Layer 4 of a small transformer language model trained on English Wikipedia (8 layers, counted from 0, width 96).
A neuron adds its activation times its output weights to the MLP's output. To switch it off is to set its activation to zero at one token and run the rest of the model.

Output weights of the MLP neurons that the questions are about. A number n stands for n times 0.0035.
n37: 1 -23 52 9 26 13 44 -6 -58 15 -14 69 26 18 11 -19 17 -4 -2 19 -8 -23 54 -31 35 -38 8 23 -7 -17 -16 11 -7 -20 -11 -30 -9 5 44 3 -23 -13 15 -12 26 -4 -44 16 -7 -39 -36 -45 -5 -37 26 14 47 -6 -15 -1 -1 -27 32 -33 21 14 6 11 -2 -11 -8 41 10 -3 3 -5 31 -3 17 -22 19 -9 -5 6 -48 28 -13 -53 -12 -45 -30 -11 -38 18 2 3
n75: -9 21 17 -38 24 -63 -1 52 20 -42 -5 -3 56 -7 35 -22 1 -23 33 -32 14 -2 -31 -16 41 1 -21 -20 -8 37 13 1 7 -29 -19 15 -16 0 32 -33 33 -14 -57 8 31 0 -15 -26 5 -16 25 -14 10 35 -28 4 -28 14 -12 -37 23 10 18 22 8 -7 -9 15 10 -13 18 14 25 36 9 14 -17 26 16 26 -13 10 11 11 -4 -11 19 5 -17 -24 39 -28 17 -6 6 10
n81: -50 -27 13 -54 27 -13 24 12 26 68 -18 16 19 -11 -45 1 -5 -12 -56 -2 -23 29 7 -22 1 -29 -3 42 -13 33 22 16 40 -9 3 15 -9 14 28 -24 -25 -44 57 -2 27 -29 15 -32 53 -45 -11 13 -11 20 -44 -46 -24 54 16 13 -19 -39 52 -19 7 35 -28 -25 18 -34 32 -27 -50 16 14 -8 -12 16 -26 -8 8 -14 -24 3 2 2 -10 -19 5 -1 33 -19 -29 38 11 19
n107: -14 -22 -27 -78 10 -8 -29 24 22 -18 -22 2 25 -1 -39 23 22 -11 -32 -43 -3 28 -94 -16 -41 6 -24 -8 22 -26 1 46 -3 -17 11 15 -47 29 13 2 7 -6 -9 19 13 -2 -8 2 28 13 -10 -23 3 17 15 -16 63 9 -58 -1 1 40 79 4 -57 28 21 -8 -21 -9 -4 -5 -16 24 -37 -6 4 16 -16 -3 6 4 18 -7 39 6 6 37 6 15 45 -42 -23 55 -2 24
n109: -17 13 10 56 33 7 43 28 -50 -15 -12 14 2 -42 -16 -15 -4 49 19 1 -4 57 -11 -10 -17 -18 20 -20 27 5 73 1 8 -5 7 -10 -70 -27 -40 12 11 36 -15 5 -31 66 -26 10 -9 -17 1 -31 -21 16 -2 -25 -11 1 2 10 20 -11 -20 -16 -1 -3 31 8 20 -36 -11 -56 9 5 -11 -51 12 14 1 -30 14 1 -22 -34 -21 -29 39 -56 13 14 22 19 24 -56 -1 52
n110: 30 15 22 -49 5 -20 -3 -17 -23 -36 -3 74 -5 2 12 6 19 38 31 -18 30 10 33 -1 3 42 36 -2 10 -8 -3 -12 -30 24 9 1 -1 33 -8 14 25 0 3 -34 -4 -28 4 12 27 36 16 -23 -9 -9 -19 -10 4 6 32 -56 -2 -25 41 26 13 -17 10 -4 13 36 21 -15 -5 10 -26 -3 56 40 -22 -33 31 41 -33 -9 -44 -54 10 -32 -23 21 -25 -21 55 19 20 -17
n113: 1 -46 -8 10 39 -36 -11 -17 2 -39 7 -42 -13 2 17 -27 -2 -23 -20 -14 -3 3 55 -7 -16 23 -10 -43 -31 26 2 27 3 -1 41 -31 -41 -1 20 -33 -15 0 -16 -54 38 6 -58 62 14 -3 -40 -39 43 -14 -12 -5 -21 14 -63 -8 31 17 -12 4 -2 23 48 5 47 -12 -11 -44 -2 -13 -17 3 25 -22 -5 21 -8 -30 55 35 -15 -1 1 11 -25 -1 27 -14 51 -53 47 31
n136: 15 53 -27 -5 -14 40 -3 -19 -4 -16 -15 -33 26 18 -38 63 4 44 -5 -11 15 6 -16 8 2 15 1 -49 4 -31 -23 5 16 10 -41 61 53 -7 30 -6 61 13 29 1 1 13 6 -38 18 23 9 -19 -17 16 3 -7 -53 33 -49 7 -22 -5 7 -10 -21 -12 -15 -26 1 -20 -12 1 1 -10 43 -20 -13 -60 3 -42 9 -7 -2 42 60 -28 -37 -10 -37 -38 -17 -5 22 -9 2 -6
n171: 2 15 18 -19 -10 11 -23 -44 -20 17 46 10 7 -43 41 19 7 -7 -20 69 13 -5 10 -6 -9 -35 20 -9 -3 -44 -5 28 21 -16 2 -3 -22 23 14 17 -14 26 11 -38 -31 19 1 29 34 18 -21 -16 39 -10 13 25 20 -10 -14 58 69 43 -3 -15 31 13 -40 23 -21 -7 -27 -24 58 -41 44 -21 4 -68 54 -34 15 -5 -2 -1 -12 -29 2 -4 -15 -16 -33 -25 -29 16 -30 -38
n192: 46 5 -33 46 -3 -27 -2 6 12 9 -28 -14 -4 4 -91 11 -7 23 -14 -9 7 52 10 17 -13 7 -3 9 -8 10 39 -22 38 -12 18 29 -8 32 -35 33 26 -9 -12 -12 14 -5 2 7 -50 -26 23 -9 12 -14 -7 -32 28 -25 -6 -13 -29 36 -35 -14 -9 -35 7 -39 34 3 -18 38 52 5 4 14 -47 0 8 5 71 -7 13 -15 44 0 18 -12 -18 0 -10 0 -27 4 -5 56
n207: -6 38 16 -31 8 -2 14 22 30 16 11 37 4 -21 -19 26 -2 -10 44 -13 11 31 1 -23 17 -44 -36 4 46 40 57 -6 -34 -15 15 0 67 11 -14 -5 38 7 27 -25 -4 -38 12 5 36 21 -4 6 -3 -8 -35 -8 -28 27 -62 -59 -20 17 -6 -13 -3 35 -42 26 9 17 18 -54 20 -1 34 15 -18 -12 -37 28 15 -40 49 -25 6 1 8 36 28 -10 70 -32 -5 -26 -23 -12
n214: -6 56 10 1 20 18 -15 -39 13 11 20 15 -14 -54 -76 26 58 -11 -45 23 -39 -3 -3 22 7 -6 21 -9 3 25 18 22 28 4 -20 -37 -14 14 -25 -7 -12 -25 4 -41 -12 22 51 -3 25 13 -26 19 -34 -17 -7 -6 15 -43 18 -3 -11 48 -44 -20 -48 31 4 -13 -14 -44 -30 20 -60 1 -38 -30 -28 13 17 24 -12 9 54 30 13 -10 -12 -13 -5 -11 55 10 -16 -2 -35 -35
n233: -7 -20 6 -15 -18 35 3 1 -30 -33 8 -10 51 3 -67 8 9 39 40 -2 25 -6 -38 -29 11 41 3 11 -29 15 -19 -23 -14 -32 24 1 27 -38 25 -29 -39 28 22 64 -13 37 -36 -4 -27 38 -39 7 -19 -22 30 -19 -46 -40 2 -3 22 1 2 32 1 -50 -12 5 -18 7 7 -17 -8 -11 12 -46 33 -10 -14 -54 27 75 -25 -52 3 36 10 -39 7 14 -20 -13 -34 35 14 -22
n240: -34 18 5 5 7 -13 -19 29 -28 9 25 31 60 30 -7 29 -3 -23 42 -15 2 34 -19 -13 -15 52 1 21 -6 45 26 43 48 30 -3 30 -7 12 19 -24 -6 25 -40 2 10 -51 -17 13 -44 -34 26 -4 -24 42 31 -2 61 -13 -9 -4 -3 -11 -30 17 -33 -31 -5 -13 -5 11 -4 -18 27 40 -29 6 -3 -50 -1 4 28 12 -45 -70 -42 12 17 5 13 -43 -19 3 -7 -5 -20 -17
n242: 2 -60 -5 -7 8 0 -17 13 27 0 -24 -26 56 53 29 26 15 8 -21 -25 -39 37 3 -21 15 17 -18 25 20 52 6 3 9 -5 -16 22 -8 2 -21 -56 3 61 -36 7 -3 -33 33 -48 -11 -63 15 54 -10 15 19 -8 13 -30 58 -4 -13 -22 19 6 -7 -20 -7 -24 -17 -38 37 11 -19 -15 34 13 -36 25 -4 2 -39 31 15 13 -29 -30 24 -52 -5 -33 0 13 8 11 45 -46
n255: -1 1 11 -13 -36 -32 -45 -23 -19 -9 21 -2 -37 37 35 -24 -13 -60 -18 62 36 -47 -10 21 -18 -41 30 -37 -9 39 -9 -31 24 16 -11 2 -27 -7 10 -13 -8 24 7 -8 -5 -53 2 38 1 -40 20 -2 42 -13 5 33 -5 32 -27 5 -7 -19 -41 25 -42 9 -41 -34 0 37 0 7 -4 33 -13 -27 5 12 23 6 -7 24 -1 24 -54 21 -38 -54 44 31 7 16 0 -19 -15 14

Each question names a token from some text and the token that comes next. It shows the activations a of the neurons there, in the order above. A number n stands for n times 0.058.

Then comes g, the gradient of the next token's log-probability with respect to the MLP's output, scaled to length 1. A neuron's effect is roughly proportional to its activation times (output weights . g). A number n stands for n times 0.0045.

"ent", then " D"
a: 0 9 -3 2 -1 0 -1 -1 23 0 -3 12 -3 9 -1 -4
g: 1 -30 30 12 35 -9 -13 15 -11 -10 11 -40 7 -11 3 22 -4 16 -28 6 -11 31 -28 -21 -10 30 12 32 -47 7 -2 -37 2 15 27 -7 1 -35 4 -9 -4 12 -33 -16 6 -1 4 -19 41 8 19 -15 -55 50 -8 21 -25 -14 29 -5 -13 4 -32 -2 5 8 39 -7 51 -57 14 -4 -23 -15 33 -3 38 -2 23 6 -30 18 -6 34 -5 -25 17 -5 27 -3 -17 18 8 15 -36 -26
Which neuron, switched off, raises the next token's probability most? n171

"ul", then "t"
a: 22 -3 5 5 0 2 8 1 5 2 0 4 2 0 4 0
g: 23 -34 -12 14 1 -32 20 -40 1 -3 14 14 10 5 -6 -30 7 -7 -7 -49 5 -18 -22 19 -2 -23 27 -18 27 -10 -4 0 -16 -34 7 -16 19 10 40 44 8 16 4 32 3 -28 -4 -6 -50 -7 -12 -14 -18 -16 32 51 25 -57 -11 19 -14 21 22 -6 -10 3 8 -55 33 36 6 2 -12 4 1 -23 23 25 3 -15 -4 12 10 -14 -32 46 -6 25 26 1 -55 0 -14 4 -13 -15
Which neuron, switched off, lowers the next token's probability most? n37

" m", then "id"
a: 2 0 0 -3 -2 -3 3 -5 0 0 -4 9 0 2 12 2
g: 0 2 -21 18 -1 4 37 6 12 -4 -35 -41 -44 -10 -23 20 23 6 -12 -33 -21 -2 -12 1 -8 17 15 -19 38 -19 1 10 2 16 -39 7 8 -7 -23 -33 -24 23 41 -3 1 11 0 -45 41 -29 64 -1 -1 15 27 14 -31 51 -10 -20 -18 -22 -16 10 -29 0 -38 23 -21 -27 19 2 12 28 26 12 -17 36 13 -29 8 -20 21 18 -5 -10 -25 -19 -42 0 5 -13 -20 -27 20 0
Which neuron, switched off, lowers the next token's probability most? n242

"at", then "or"
a: 0 -2 1 2 3 2 -41 2 1 -1 1 -19 0 0 -25 2
g: 52 18 -25 17 -1 16 -11 -32 -41 -58 36 31 -47 -17 -15 -31 -1 7 -29 40 -10 -17 13 3 -14 15 10 18 -10 33 -17 -14 18 -7 -20 -26 10 -5 -14 -3 -6 41 8 1 1 33 40 -3 -45 20 3 17 -21 -15 16 -46 9 2 37 13 8 15 -28 -5 2 25 18 -38 -26 -6 4 10 6 19 -41 -9 -2 14 20 -8 23 -4 -6 -21 24 -17 4 25 30 18 -24 28 -9 1 -27 -24
Which neuron, switched off, raises the next token's probability most? n214

"in", then "st"
a: 1 12 -12 0 2 1 0 -1 -13 -2 -7 0 10 2 -7 5
g: 38 31 9 -6 15 -33 -5 11 43 -1 -10 1 51 32 -41 24 38 22 15 23 -8 -5 -15 -5 -4 -31 -20 -13 -14 7 7 -9 25 10 2 -7 19 -33 69 -29 35 47 4 -7 -3 3 -41 41 6 -9 49 -15 -4 23 -2 -12 -24 -6 30 -11 -2 -6 43 19 14 10 -35 -16 15 -2 38 15 -39 17 -1 -1 2 -2 -9 -3 -11 0 12 14 -30 -8 -1 -6 -22 -12 -7 -5 37 5 -40 1
Which neuron, switched off, lowers the next token's probability most? n75

"ot", then "ion"
a: -1 -8 2 -3 0 -5 -1 2 1 1 4 -9 4 45 -22 0
g: 4 36 8 15 15 32 -36 6 -4 1 33 2 12 -6 -29 34 41 31 0 0 -18 16 -15 -28 7 10 17 22 2 3 23 51 23 7 11 -20 -16 -19 -12 22 37 -28 27 46 -19 -3 42 27 -2 34 -4 -13 -17 13 37 -4 -3 20 -5 7 10 -10 0 -25 35 14 -7 38 -39 33 5 6 7 -16 -7 17 7 -3 8 3 7 4 4 -47 20 -22 0 41 -9 -38 -23 -5 -36 40 21 -48
Which neuron, switched off, lowers the next token's probability most? n240

"ed", then " H"
a: 1 -3 -1 0 15 0 0 3 9 2 2 -1 9 -3 -3 -1
g: 14 -13 -22 10 -21 9 13 12 7 13 -34 -29 8 -35 -6 24 23 37 -3 38 -24 25 2 -5 -13 -10 35 24 -7 13 25 -11 -12 21 -12 -46 -21 -24 -6 -11 8 -3 -11 1 0 -22 20 -26 -23 -33 -34 -12 -13 40 -4 -15 -5 -17 -3 34 34 -53 -15 -26 54 -24 17 -38 29 1 -10 -6 9 10 -8 16 10 -6 -24 37 4 -5 -18 -3 -8 -3 10 -11 19 -23 45 29 36 -38 -41 34
Which neuron, switched off, lowers the next token's probability most? n109

"ter", then "r"
a: -15 -1 -4 5 1 0 -3 -12 0 1 0 3 1 1 10 0
g: 5 -27 32 -4 -11 -8 -6 -24 38 -44 -14 8 -11 -15 -20 -21 17 13 16 1 -2 -15 11 -17 -14 -13 0 33 31 -9 -61 -43 -8 16 3 6 26 3 -5 -12 15 21 19 43 37 -24 34 37 -23 0 -6 28 3 4 -4 4 35 -25 24 26 6 -27 19 21 -24 11 6 -26 -19 10 24 5 -31 0 51 6 12 -31 -27 4 -26 -17 -20 17 16 -55 34 -9 -8 28 4 17 1 -47 23 7
Which neuron, switched off, lowers the next token's probability most? n242

"p", then "p"
a: 2 -15 3 2 -10 -1 -5 -36 0 -2 2 0 -22 5 5 0
g: 0 -14 32 31 5 -3 40 12 32 3 -7 38 23 -26 -22 10 -36 1 45 17 7 -5 13 7 16 15 -21 15 40 18 4 23 -19 4 22 -19 4 -44 -18 49 -1 -29 -4 -19 -51 0 35 -14 6 25 8 -17 -44 -8 14 40 -54 19 6 -1 1 3 32 -40 28 -4 7 57 4 -2 -27 9 20 2 -4 2 17 29 -38 -7 1 9 -36 -7 -4 -5 -15 -9 19 28 15 -6 -10 -18 -11 -6
Which neuron, switched off, lowers the next token's probability most? n136

"s", then " with"
a: 0 25 1 3 3 0 10 0 -31 0 0 3 -38 3 -4 2
g: 66 -23 21 -23 -37 28 -13 39 38 -37 -18 16 19 -24 4 -27 1 18 3 -23 -12 -5 9 40 -21 46 -2 -6 0 17 -5 20 16 -36 3 33 6 -7 -53 -23 -20 2 -21 5 -4 21 -5 -45 -15 -9 -13 22 -18 -21 -18 27 8 -43 -1 -20 18 22 2 16 -6 -5 15 9 -22 -32 -20 -5 -16 34 11 -20 -2 3 -21 -1 -44 23 -10 0 17 -7 -16 -7 -8 -3 18 -26 33 -26 45 -17
Which neuron, switched off, lowers the next token's probability most? n171

" O", then "b"
a: 3 -13 -1 5 1 -1 4 -2 2 -12 -4 -1 10 -2 6 -3
g: 11 -4 -4 3 -4 -14 36 24 -6 5 8 20 33 -6 -32 1 -10 22 42 -21 32 -1 1 -2 64 21 -7 30 -15 44 24 3 -31 -48 -1 28 -9 -36 -27 -17 -20 2 -41 -9 26 31 23 3 -24 4 0 -51 -16 -20 9 23 -12 -15 8 -7 -18 31 1 16 -8 24 13 37 17 -6 25 -3 6 -30 -34 -1 -2 38 -36 -16 -3 -11 -40 -17 30 14 -19 23 -3 -31 5 1 9 6 -13 -42
Which neuron, switched off, raises the next token's probability most? n75

" f", then "a"
a: 1 -1 0 0 0 0 -1 2 -2 1 -5 -6 2 2 -5 2
g: 6 -21 0 -9 -10 -22 -13 16 19 21 16 -30 48 20 8 -6 -15 -33 23 42 -7 8 -24 10 -9 -25 23 -15 13 5 12 1 12 -8 53 -17 20 -22 18 5 7 -4 -1 16 -24 -24 20 20 -31 9 -21 24 -6 31 19 -17 -11 -38 -8 -18 -11 51 -10 -51 27 -2 -22 27 9 59 5 -19 25 -35 8 0 -61 -17 -27 37 -14 -21 12 -33 -8 15 17 1 -11 -37 -2 -3 -8 20 -25 7
Which neuron, switched off, raises the next token's probability most? n207

" S", then "ec"
a: 0 1 0 -13 1 6 -1 3 -1 1 -4 0 1 -2 0 0
g: 23 -12 -13 9 27 1 -4 30 -3 -42 4 11 5 1 -8 -13 -10 24 -21 38 -37 -21 35 40 -28 4 -10 -30 -13 2 0 31 -9 -10 13 -3 34 33 14 -6 -70 13 -4 23 17 4 30 10 4 26 24 12 1 -1 -13 -25 34 -18 -59 -38 22 -1 -5 18 -10 -4 -11 11 -12 -8 10 -9 -52 56 16 22 1 14 -5 5 13 37 -32 9 3 -37 3 -21 6 -27 12 -33 -18 24 6 22
Which neuron, switched off, raises the next token's probability most? n107

"ag", then "us"
a: -2 -1 -28 -2 -1 2 0 -5 -1 -6 -20 5 0 5 11 1
g: 27 -28 31 -37 -3 -18 -3 20 18 -23 14 4 30 22 -22 -34 14 -8 35 -9 13 -6 1 7 -8 8 -6 -15 14 -44 -32 29 -8 -34 -31 1 -9 7 12 9 6 66 9 15 38 17 -24 16 -3 11 42 5 -32 -1 0 20 36 17 3 -32 33 43 -21 -29 -12 -10 -29 -18 -11 -28 14 48 14 -2 -12 -20 -24 -12 -3 -13 3 -14 -25 25 23 35 13 -17 -2 53 0 22 -4 15 18 -24
Which two neurons, each switched off alone, lower its probability most, in order? n81, n207

"ver", then "al"
a: -3 -10 2 -2 1 -5 -30 0 -3 -2 3 0 -1 -2 0 -1
g: 24 -46 6 19 -2 13 16 3 8 1 -35 -31 -39 -5 -8 10 62 36 15 -15 41 23 -15 -9 -6 -25 8 -5 41 -20 3 -12 -3 -11 -29 -11 3 -3 -3 15 24 21 28 36 8 9 20 -26 17 -14 2 -27 -16 -21 -12 -22 18 -5 36 -9 -6 43 16 11 40 -35 -13 -7 -9 24 19 54 24 44 -66 -1 11 27 -13 0 25 -3 -15 -9 31 19 5 -2 -16 17 7 23 2 18 6 7
Which neuron, switched off, lowers the next token's probability most? n113

"ag", then "ed"
a: 0 0 -8 -2 0 2 -16 1 28 7 1 0 0 94 -1 8
g: 8 -10 29 14 -37 -12 -31 -5 -5 -4 50 0 14 5 7 -34 13 -12 -22 14 -3 -19 9 -11 2 -16 -31 19 20 28 17 -2 2 -14 -28 -26 -24 -16 12 13 33 -5 -25 4 17 17 -35 -17 -30 -13 54 35 -30 3 20 40 -19 22 24 1 -34 -16 -22 -20 12 30 -2 3 -26 2 31 -5 27 16 -32 5 0 22 6 37 1 24 -27 42 -2 13 -57 -25 -8 3 -8 38 15 38 28 -30
Which neuron, switched off, raises the next token's probability most? n171

"ac", then "e"
a: 1 -17 -12 -6 -2 10 29 -72 3 0 0 -1 -7 34 5 4
g: 12 -43 -30 -6 -10 1 22 -19 -30 29 15 16 -7 -20 -11 -10 27 4 -10 -24 -22 35 -2 -57 4 33 -34 31 1 11 16 15 16 -8 14 -37 -23 0 28 -37 4 3 -19 6 44 24 -21 29 -16 -30 -26 24 -34 3 17 15 14 10 -7 -14 23 -7 34 -2 -20 -30 -11 8 -7 -4 15 -23 -40 -5 -14 17 1 -34 17 38 11 -55 41 -3 -8 8 8 36 5 12 26 19 -10 27 38 18
Which two neurons, each switched off alone, lower its probability most, in order? n136, n113

"ri", then "ag"
a: 0 2 -19 5 11 36 -53 6 -3 2 3 7 4 22 -3 -4
g: 22 -18 -19 21 26 11 22 -6 0 -9 12 -24 -44 -10 12 -19 19 -13 -32 -2 -4 -13 8 -31 27 9 6 6 -25 -26 -21 27 -6 9 10 65 -19 27 9 24 0 -36 35 28 2 37 -6 12 -9 38 -21 -36 19 11 31 -19 24 -61 14 4 0 14 22 14 -9 1 8 -43 -5 25 -12 -2 -6 -33 2 2 -5 23 18 48 -10 -14 -22 -34 28 -14 -39 46 0 -11 -18 -5 15 8 8 -27
Which neuron, switched off, lowers the next token's probability most? n81

" to", then " be"
a: 2 2 -5 1 4 -1 3 -3 0 10 0 1 0 -1 -4 1
g: -10 -28 -39 2 10 -8 13 2 2 -28 -22 -17 -19 29 10 -23 37 -40 10 46 8 7 30 21 -2 12 21 -24 -13 8 -14 4 -4 2 4 -4 -28 13 -13 1 -14 -26 25 14 56 -1 7 19 30 3 26 -17 1 -14 5 7 66 -1 -39 20 44 -1 15 10 -10 18 -24 34 9 -19 33 -21 -17 -18 -31 22 -12 -41 -25 32 5 1 6 39 -49 -10 -27 8 8 -7 -32 -35 13 3 -21 11
Which neuron, switched off, raises the next token's probability most? n192

" d", then "og"
a: 0 -1 2 -5 -1 -4 0 1 2 1 -1 -1 0 -1 0 4
g: 16 11 -1 -15 15 -2 -4 22 3 -17 29 39 -14 -17 6 30 -13 25 6 -16 14 -9 16 -19 33 -8 -3 -26 9 9 -12 11 -8 16 -46 31 13 17 53 -39 -9 46 -16 -17 44 -16 -19 -7 18 9 -18 -22 12 13 -11 -35 6 15 8 -7 14 48 22 10 -25 -20 -4 -57 13 27 37 -40 30 1 -11 -12 -5 36 -20 -37 -8 -28 22 21 12 10 -33 27 -13 -11 0 33 19 -23 -7 -37
Which neuron, switched off, raises the next token's probability most? n110

"ew", then " d"
a: 2 4 -1 1 0 7 1 5 33 -4 2 -4 0 3 0 67
g: 16 14 -3 0 3 -17 3 -15 -13 -12 22 0 -24 10 13 4 9 6 1 39 32 -34 -18 24 -5 -4 56 -30 -17 -12 -32 -4 46 -36 -4 31 -10 -16 26 41 4 30 -35 -20 -2 -1 -17 1 66 -4 -15 -19 16 39 -17 2 -7 -10 21 3 -55 61 8 -1 -3 21 9 19 13 -6 22 -6 16 -9 41 -42 2 -1 -2 -21 -19 -15 -26 -5 4 -7 -19 14 -21 10 18 -11 38 -6 39 22
Which two neurons, each switched off alone, lower its probability most, in order? n255, n171

" by", then " T"
a: -1 2 -3 0 7 0 0 -5 0 -1 5 5 0 -1 3 -4
g: -26 -14 -38 -6 4 32 31 -9 -18 28 -3 20 -2 -18 -16 17 13 8 -24 -13 22 -11 -17 -11 -11 -18 -13 -2 -18 -2 51 6 -40 -8 -5 20 2 -2 23 33 -3 39 -19 -30 22 7 -39 44 14 -14 4 -25 8 -27 29 -7 14 49 1 19 9 -65 -26 -6 18 -10 7 -27 40 -10 9 -21 19 23 -17 19 7 20 -39 -19 -32 0 -12 14 -2 -25 41 -20 -20 35 -1 -11 12 7 -8 -51
Which neuron, switched off, lowers the next token's probability most? n109

" f", then "igh"
a: 0 0 0 2 1 -1 -1 2 -4 -1 0 0 1 1 -13 3
g: -19 -38 5 -14 12 -27 -34 -24 -35 -3 -13 -11 -7 11 8 1 18 -24 -23 -13 -5 4 0 -3 -45 10 -19 -28 -32 24 18 -1 -16 -9 11 5 33 -10 -8 2 29 11 -35 -22 -15 -57 -16 26 -17 -41 30 -2 50 -44 0 -5 -7 18 0 14 -4 37 2 22 -3 -6 -44 -25 47 -20 -10 -6 1 -24 -24 20 -19 41 -13 -10 2 -5 -9 50 10 0 -9 28 -41 -22 9 13 10 -13 47 -8
Which neuron, switched off, raises the next token's probability most? n242

"as", then "ur"
a: 0 5 0 -2 -4 -1 -18 -1 9 -1 0 -11 -22 21 -5 -1
g: 17 -33 32 5 -47 5 -3 -40 9 -25 -9 11 -40 1 -28 33 42 15 2 34 7 29 3 -32 -3 5 22 10 -36 0 -9 -54 6 -19 35 -2 40 -8 -6 -2 15 14 12 4 -8 19 -6 47 0 -25 17 -18 -26 -28 11 -31 4 4 -20 3 43 13 -15 2 9 6 -6 9 13 -15 14 -38 15 -3 -10 -30 -13 13 -20 47 1 30 25 1 -15 -10 -20 -20 28 -5 28 29 15 -8 -63 -3
Which neuron, switched off, raises the next token's probability most? n233

"u", then "z"
a: -4 3 -2 -2 1 16 -3 -5 -5 5 1 -5 3 4 -1 8
g: 10 -46 -27 29 -5 -30 -15 1 -2 1 17 14 11 -17 -30 21 3 6 32 38 18 34 28 10 4 30 6 -5 -35 10 8 27 29 29 -30 -14 -33 -27 -12 28 -17 53 -9 -36 -8 -14 9 0 65 -17 9 -21 -26 -8 7 -8 27 24 -1 -16 -10 13 42 -20 17 14 32 28 -52 -24 -2 6 -19 -21 8 -18 29 -26 4 22 20 -4 -22 24 0 4 6 -20 26 3 15 -21 -5 -3 -38 -18
Which neuron, switched off, lowers the next token's probability most? n110

"ar", then "ian"
a: -8 16 8 0 -2 -29 0 -2 13 1 -2 -1 0 -5 -1 3
g: -30 26 -7 0 -3 12 38 -40 22 -6 4 -39 31 -31 -33 -37 14 33 -60 2 4 40 21 -16 -20 29 45 11 18 -13 7 17 13 -11 4 -7 -5 2 4 33 21 -5 21 16 0 20 -7 42 -9 2 -14 -26 19 -22 19 -36 -20 5 18 -14 2 -16 -21 -11 18 38 9 -28 -6 23 -28 -5 19 22 -18 4 38 -9 16 -20 39 25 -20 -8 28 6 13 0 -2 -34 -15 35 -33 -22 -5 39
Which neuron, switched off, lowers the next token's probability most? n171

" S", then "ir"
a: 0 1 0 -2 -6 3 0 -2 4 -6 0 -7 -1 -3 1 -5
g: -2 38 -22 -43 -4 -13 29 15 -16 -26 34 -14 -21 26 16 -39 15 2 -3 -40 19 9 20 -55 -27 -27 -10 -10 -8 6 0 -26 2 -14 -20 0 -49 48 -21 -39 -16 18 -2 16 15 11 26 14 -36 -24 10 0 11 -12 -14 17 -9 50 2 8 -18 4 -17 9 3 11 -20 -40 29 -39 -25 -14 15 -24 33 -29 -8 -2 20 -3 21 -43 13 38 27 16 -25 -4 1 33 -8 8 1 0 11 -16
Which neuron, switched off, raises the next token's probability most? n255

"ith", then " Un"
a: 1 0 0 -3 2 2 -32 -3 3 4 -1 1 0 26 -21 3
g: 24 -4 -5 -2 6 7 27 12 23 -30 21 -17 -4 -22 21 -31 12 23 -5 -27 -2 24 -18 12 -17 -13 68 -29 17 -3 20 -13 -27 -11 20 10 20 -19 -12 34 16 -8 28 -19 45 34 4 -4 -20 17 34 -22 -12 21 4 1 -14 31 -16 -24 -4 -3 2 -8 -12 -29 23 -23 4 -23 30 -22 -2 8 5 -18 25 -50 12 -38 25 11 18 -9 -17 4 2 14 -20 9 7 -12 -86 28 -32 -29
Which neuron, switched off, raises the next token's probability most? n240

" A", then "ust"
a: 0 -7 0 -22 1 -3 -2 0 -1 -2 5 2 -1 1 10 -3
g: -2 5 -39 1 -9 42 0 -49 -4 -2 6 -34 7 -25 48 13 17 11 5 11 33 27 22 28 -3 -3 2 20 5 27 4 12 20 -37 21 13 -39 -4 -20 -55 -30 8 -17 18 -10 -1 -5 21 24 -13 -1 -20 24 -4 -27 -19 -7 19 8 -22 -9 -36 -5 -5 7 26 0 -42 0 -15 -10 6 -6 -31 -29 39 -18 25 66 -23 5 35 -23 -25 -15 -38 -10 4 -31 -9 -31 -6 -10 -8 14 30
Which neuron, switched off, raises the next token's probability most? n207

"s", then " in"
a: 0 14 -2 3 6 0 7 1 -6 3 -2 11 -64 16 0 4
g: 20 -22 -19 15 -33 -1 -22 22 -21 -27 -10 14 14 -41 -17 30 26 -6 -11 3 -8 18 19 2 9 -13 13 20 1 20 43 -6 27 -14 4 8 3 28 -10 26 -1 -8 31 40 12 -5 19 -26 -41 -25 -23 46 -12 -5 -7 35 37 -12 1 1 -5 -11 -14 -6 34 -30 31 19 -7 -49 -1 -12 9 41 8 -41 -28 17 -37 48 -16 -8 -7 -9 21 8 -2 -1 -38 -4 17 10 33 -8 51 30
Which neuron, switched off, lowers the next token's probability most? n233

"en", then "ate"
a: 4 3 -1 -4 -4 -65 -1 0 -1 2 -2 4 1 0 25 -2
g: 24 2 3 18 -7 12 24 -37 24 10 -24 -22 -27 -6 -61 -27 23 32 -13 2 -10 6 -7 12 7 20 -19 31 -37 15 50 -18 28 10 32 31 47 -11 -4 6 19 21 -4 4 9 -20 3 10 -18 8 -14 3 41 -22 -11 -28 -11 26 -23 1 10 -27 -16 -10 -40 -14 9 -4 -11 3 43 31 30 2 -3 -14 38 -39 -44 -4 21 -31 7 1 26 -13 12 13 27 22 31 -5 38 -3 26 -23
Which neuron, switched off, lowers the next token's probability most? n110

"ing", then " V"
a: 0 3 -3 -1 -6 0 1 1 0 -1 -18 21 -2 0 7 0
g: -20 -15 11 17 -9 35 -13 -30 -41 7 -7 -19 -5 -14 -15 36 43 12 8 24 -25 -6 12 11 -17 -7 -8 1 -8 -8 9 -5 6 -1 17 -31 9 11 10 27 22 10 -15 -26 -44 42 -16 27 7 -7 37 16 -26 -9 32 -47 -55 -4 42 27 16 -4 -6 -31 -7 -1 -25 -52 22 21 4 7 -13 -3 -12 21 -23 17 43 2 1 -30 -10 14 16 -58 8 -10 35 27 -7 23 18 1 -28 -21
Which neuron, switched off, lowers the next token's probability most? n214

"n", then "ers"
a: 2 0 5 24 -2 -1 1 -5 2 73 2 -2 -3 0 -12 1
g: 30 44 -18 1 23 5 -14 39 25 42 -7 -24 -39 -17 0 -17 7 9 15 -17 14 -3 29 26 -22 -9 48 -6 1 -10 16 -44 8 -19 -21 25 0 24 8 14 -37 -3 18 24 -5 1 -8 -8 -37 25 28 -33 32 23 25 25 -3 -22 46 2 -7 25 25 13 -21 24 17 4 -19 14 42 -4 14 4 0 -24 0 -8 33 -16 12 -1 -12 9 -26 -61 17 -18 35 20 -18 28 -16 -1 37 -11
Which neuron, switched off, lowers the next token's probability most? n192

" f", then "oc"
a: 0 -1 -2 0 8 0 -2 4 -2 0 -1 -1 -2 2 -5 -2
g: -17 34 10 -7 -32 -5 6 5 -23 -22 19 -32 11 7 19 24 -12 0 -23 17 21 -53 -16 33 -21 -25 -12 -8 6 23 -14 -13 5 16 -34 -33 33 -20 61 9 -34 -42 15 -21 -4 48 21 23 -4 10 17 -17 13 -17 -10 -18 -27 -13 -23 14 31 7 -4 -8 -19 20 36 -2 0 -2 12 9 10 2 -44 -19 -6 11 35 -42 4 26 -15 31 40 18 19 -5 -12 -54 1 -19 -3 24 11 15
Which neuron, switched off, lowers the next token's probability most? n242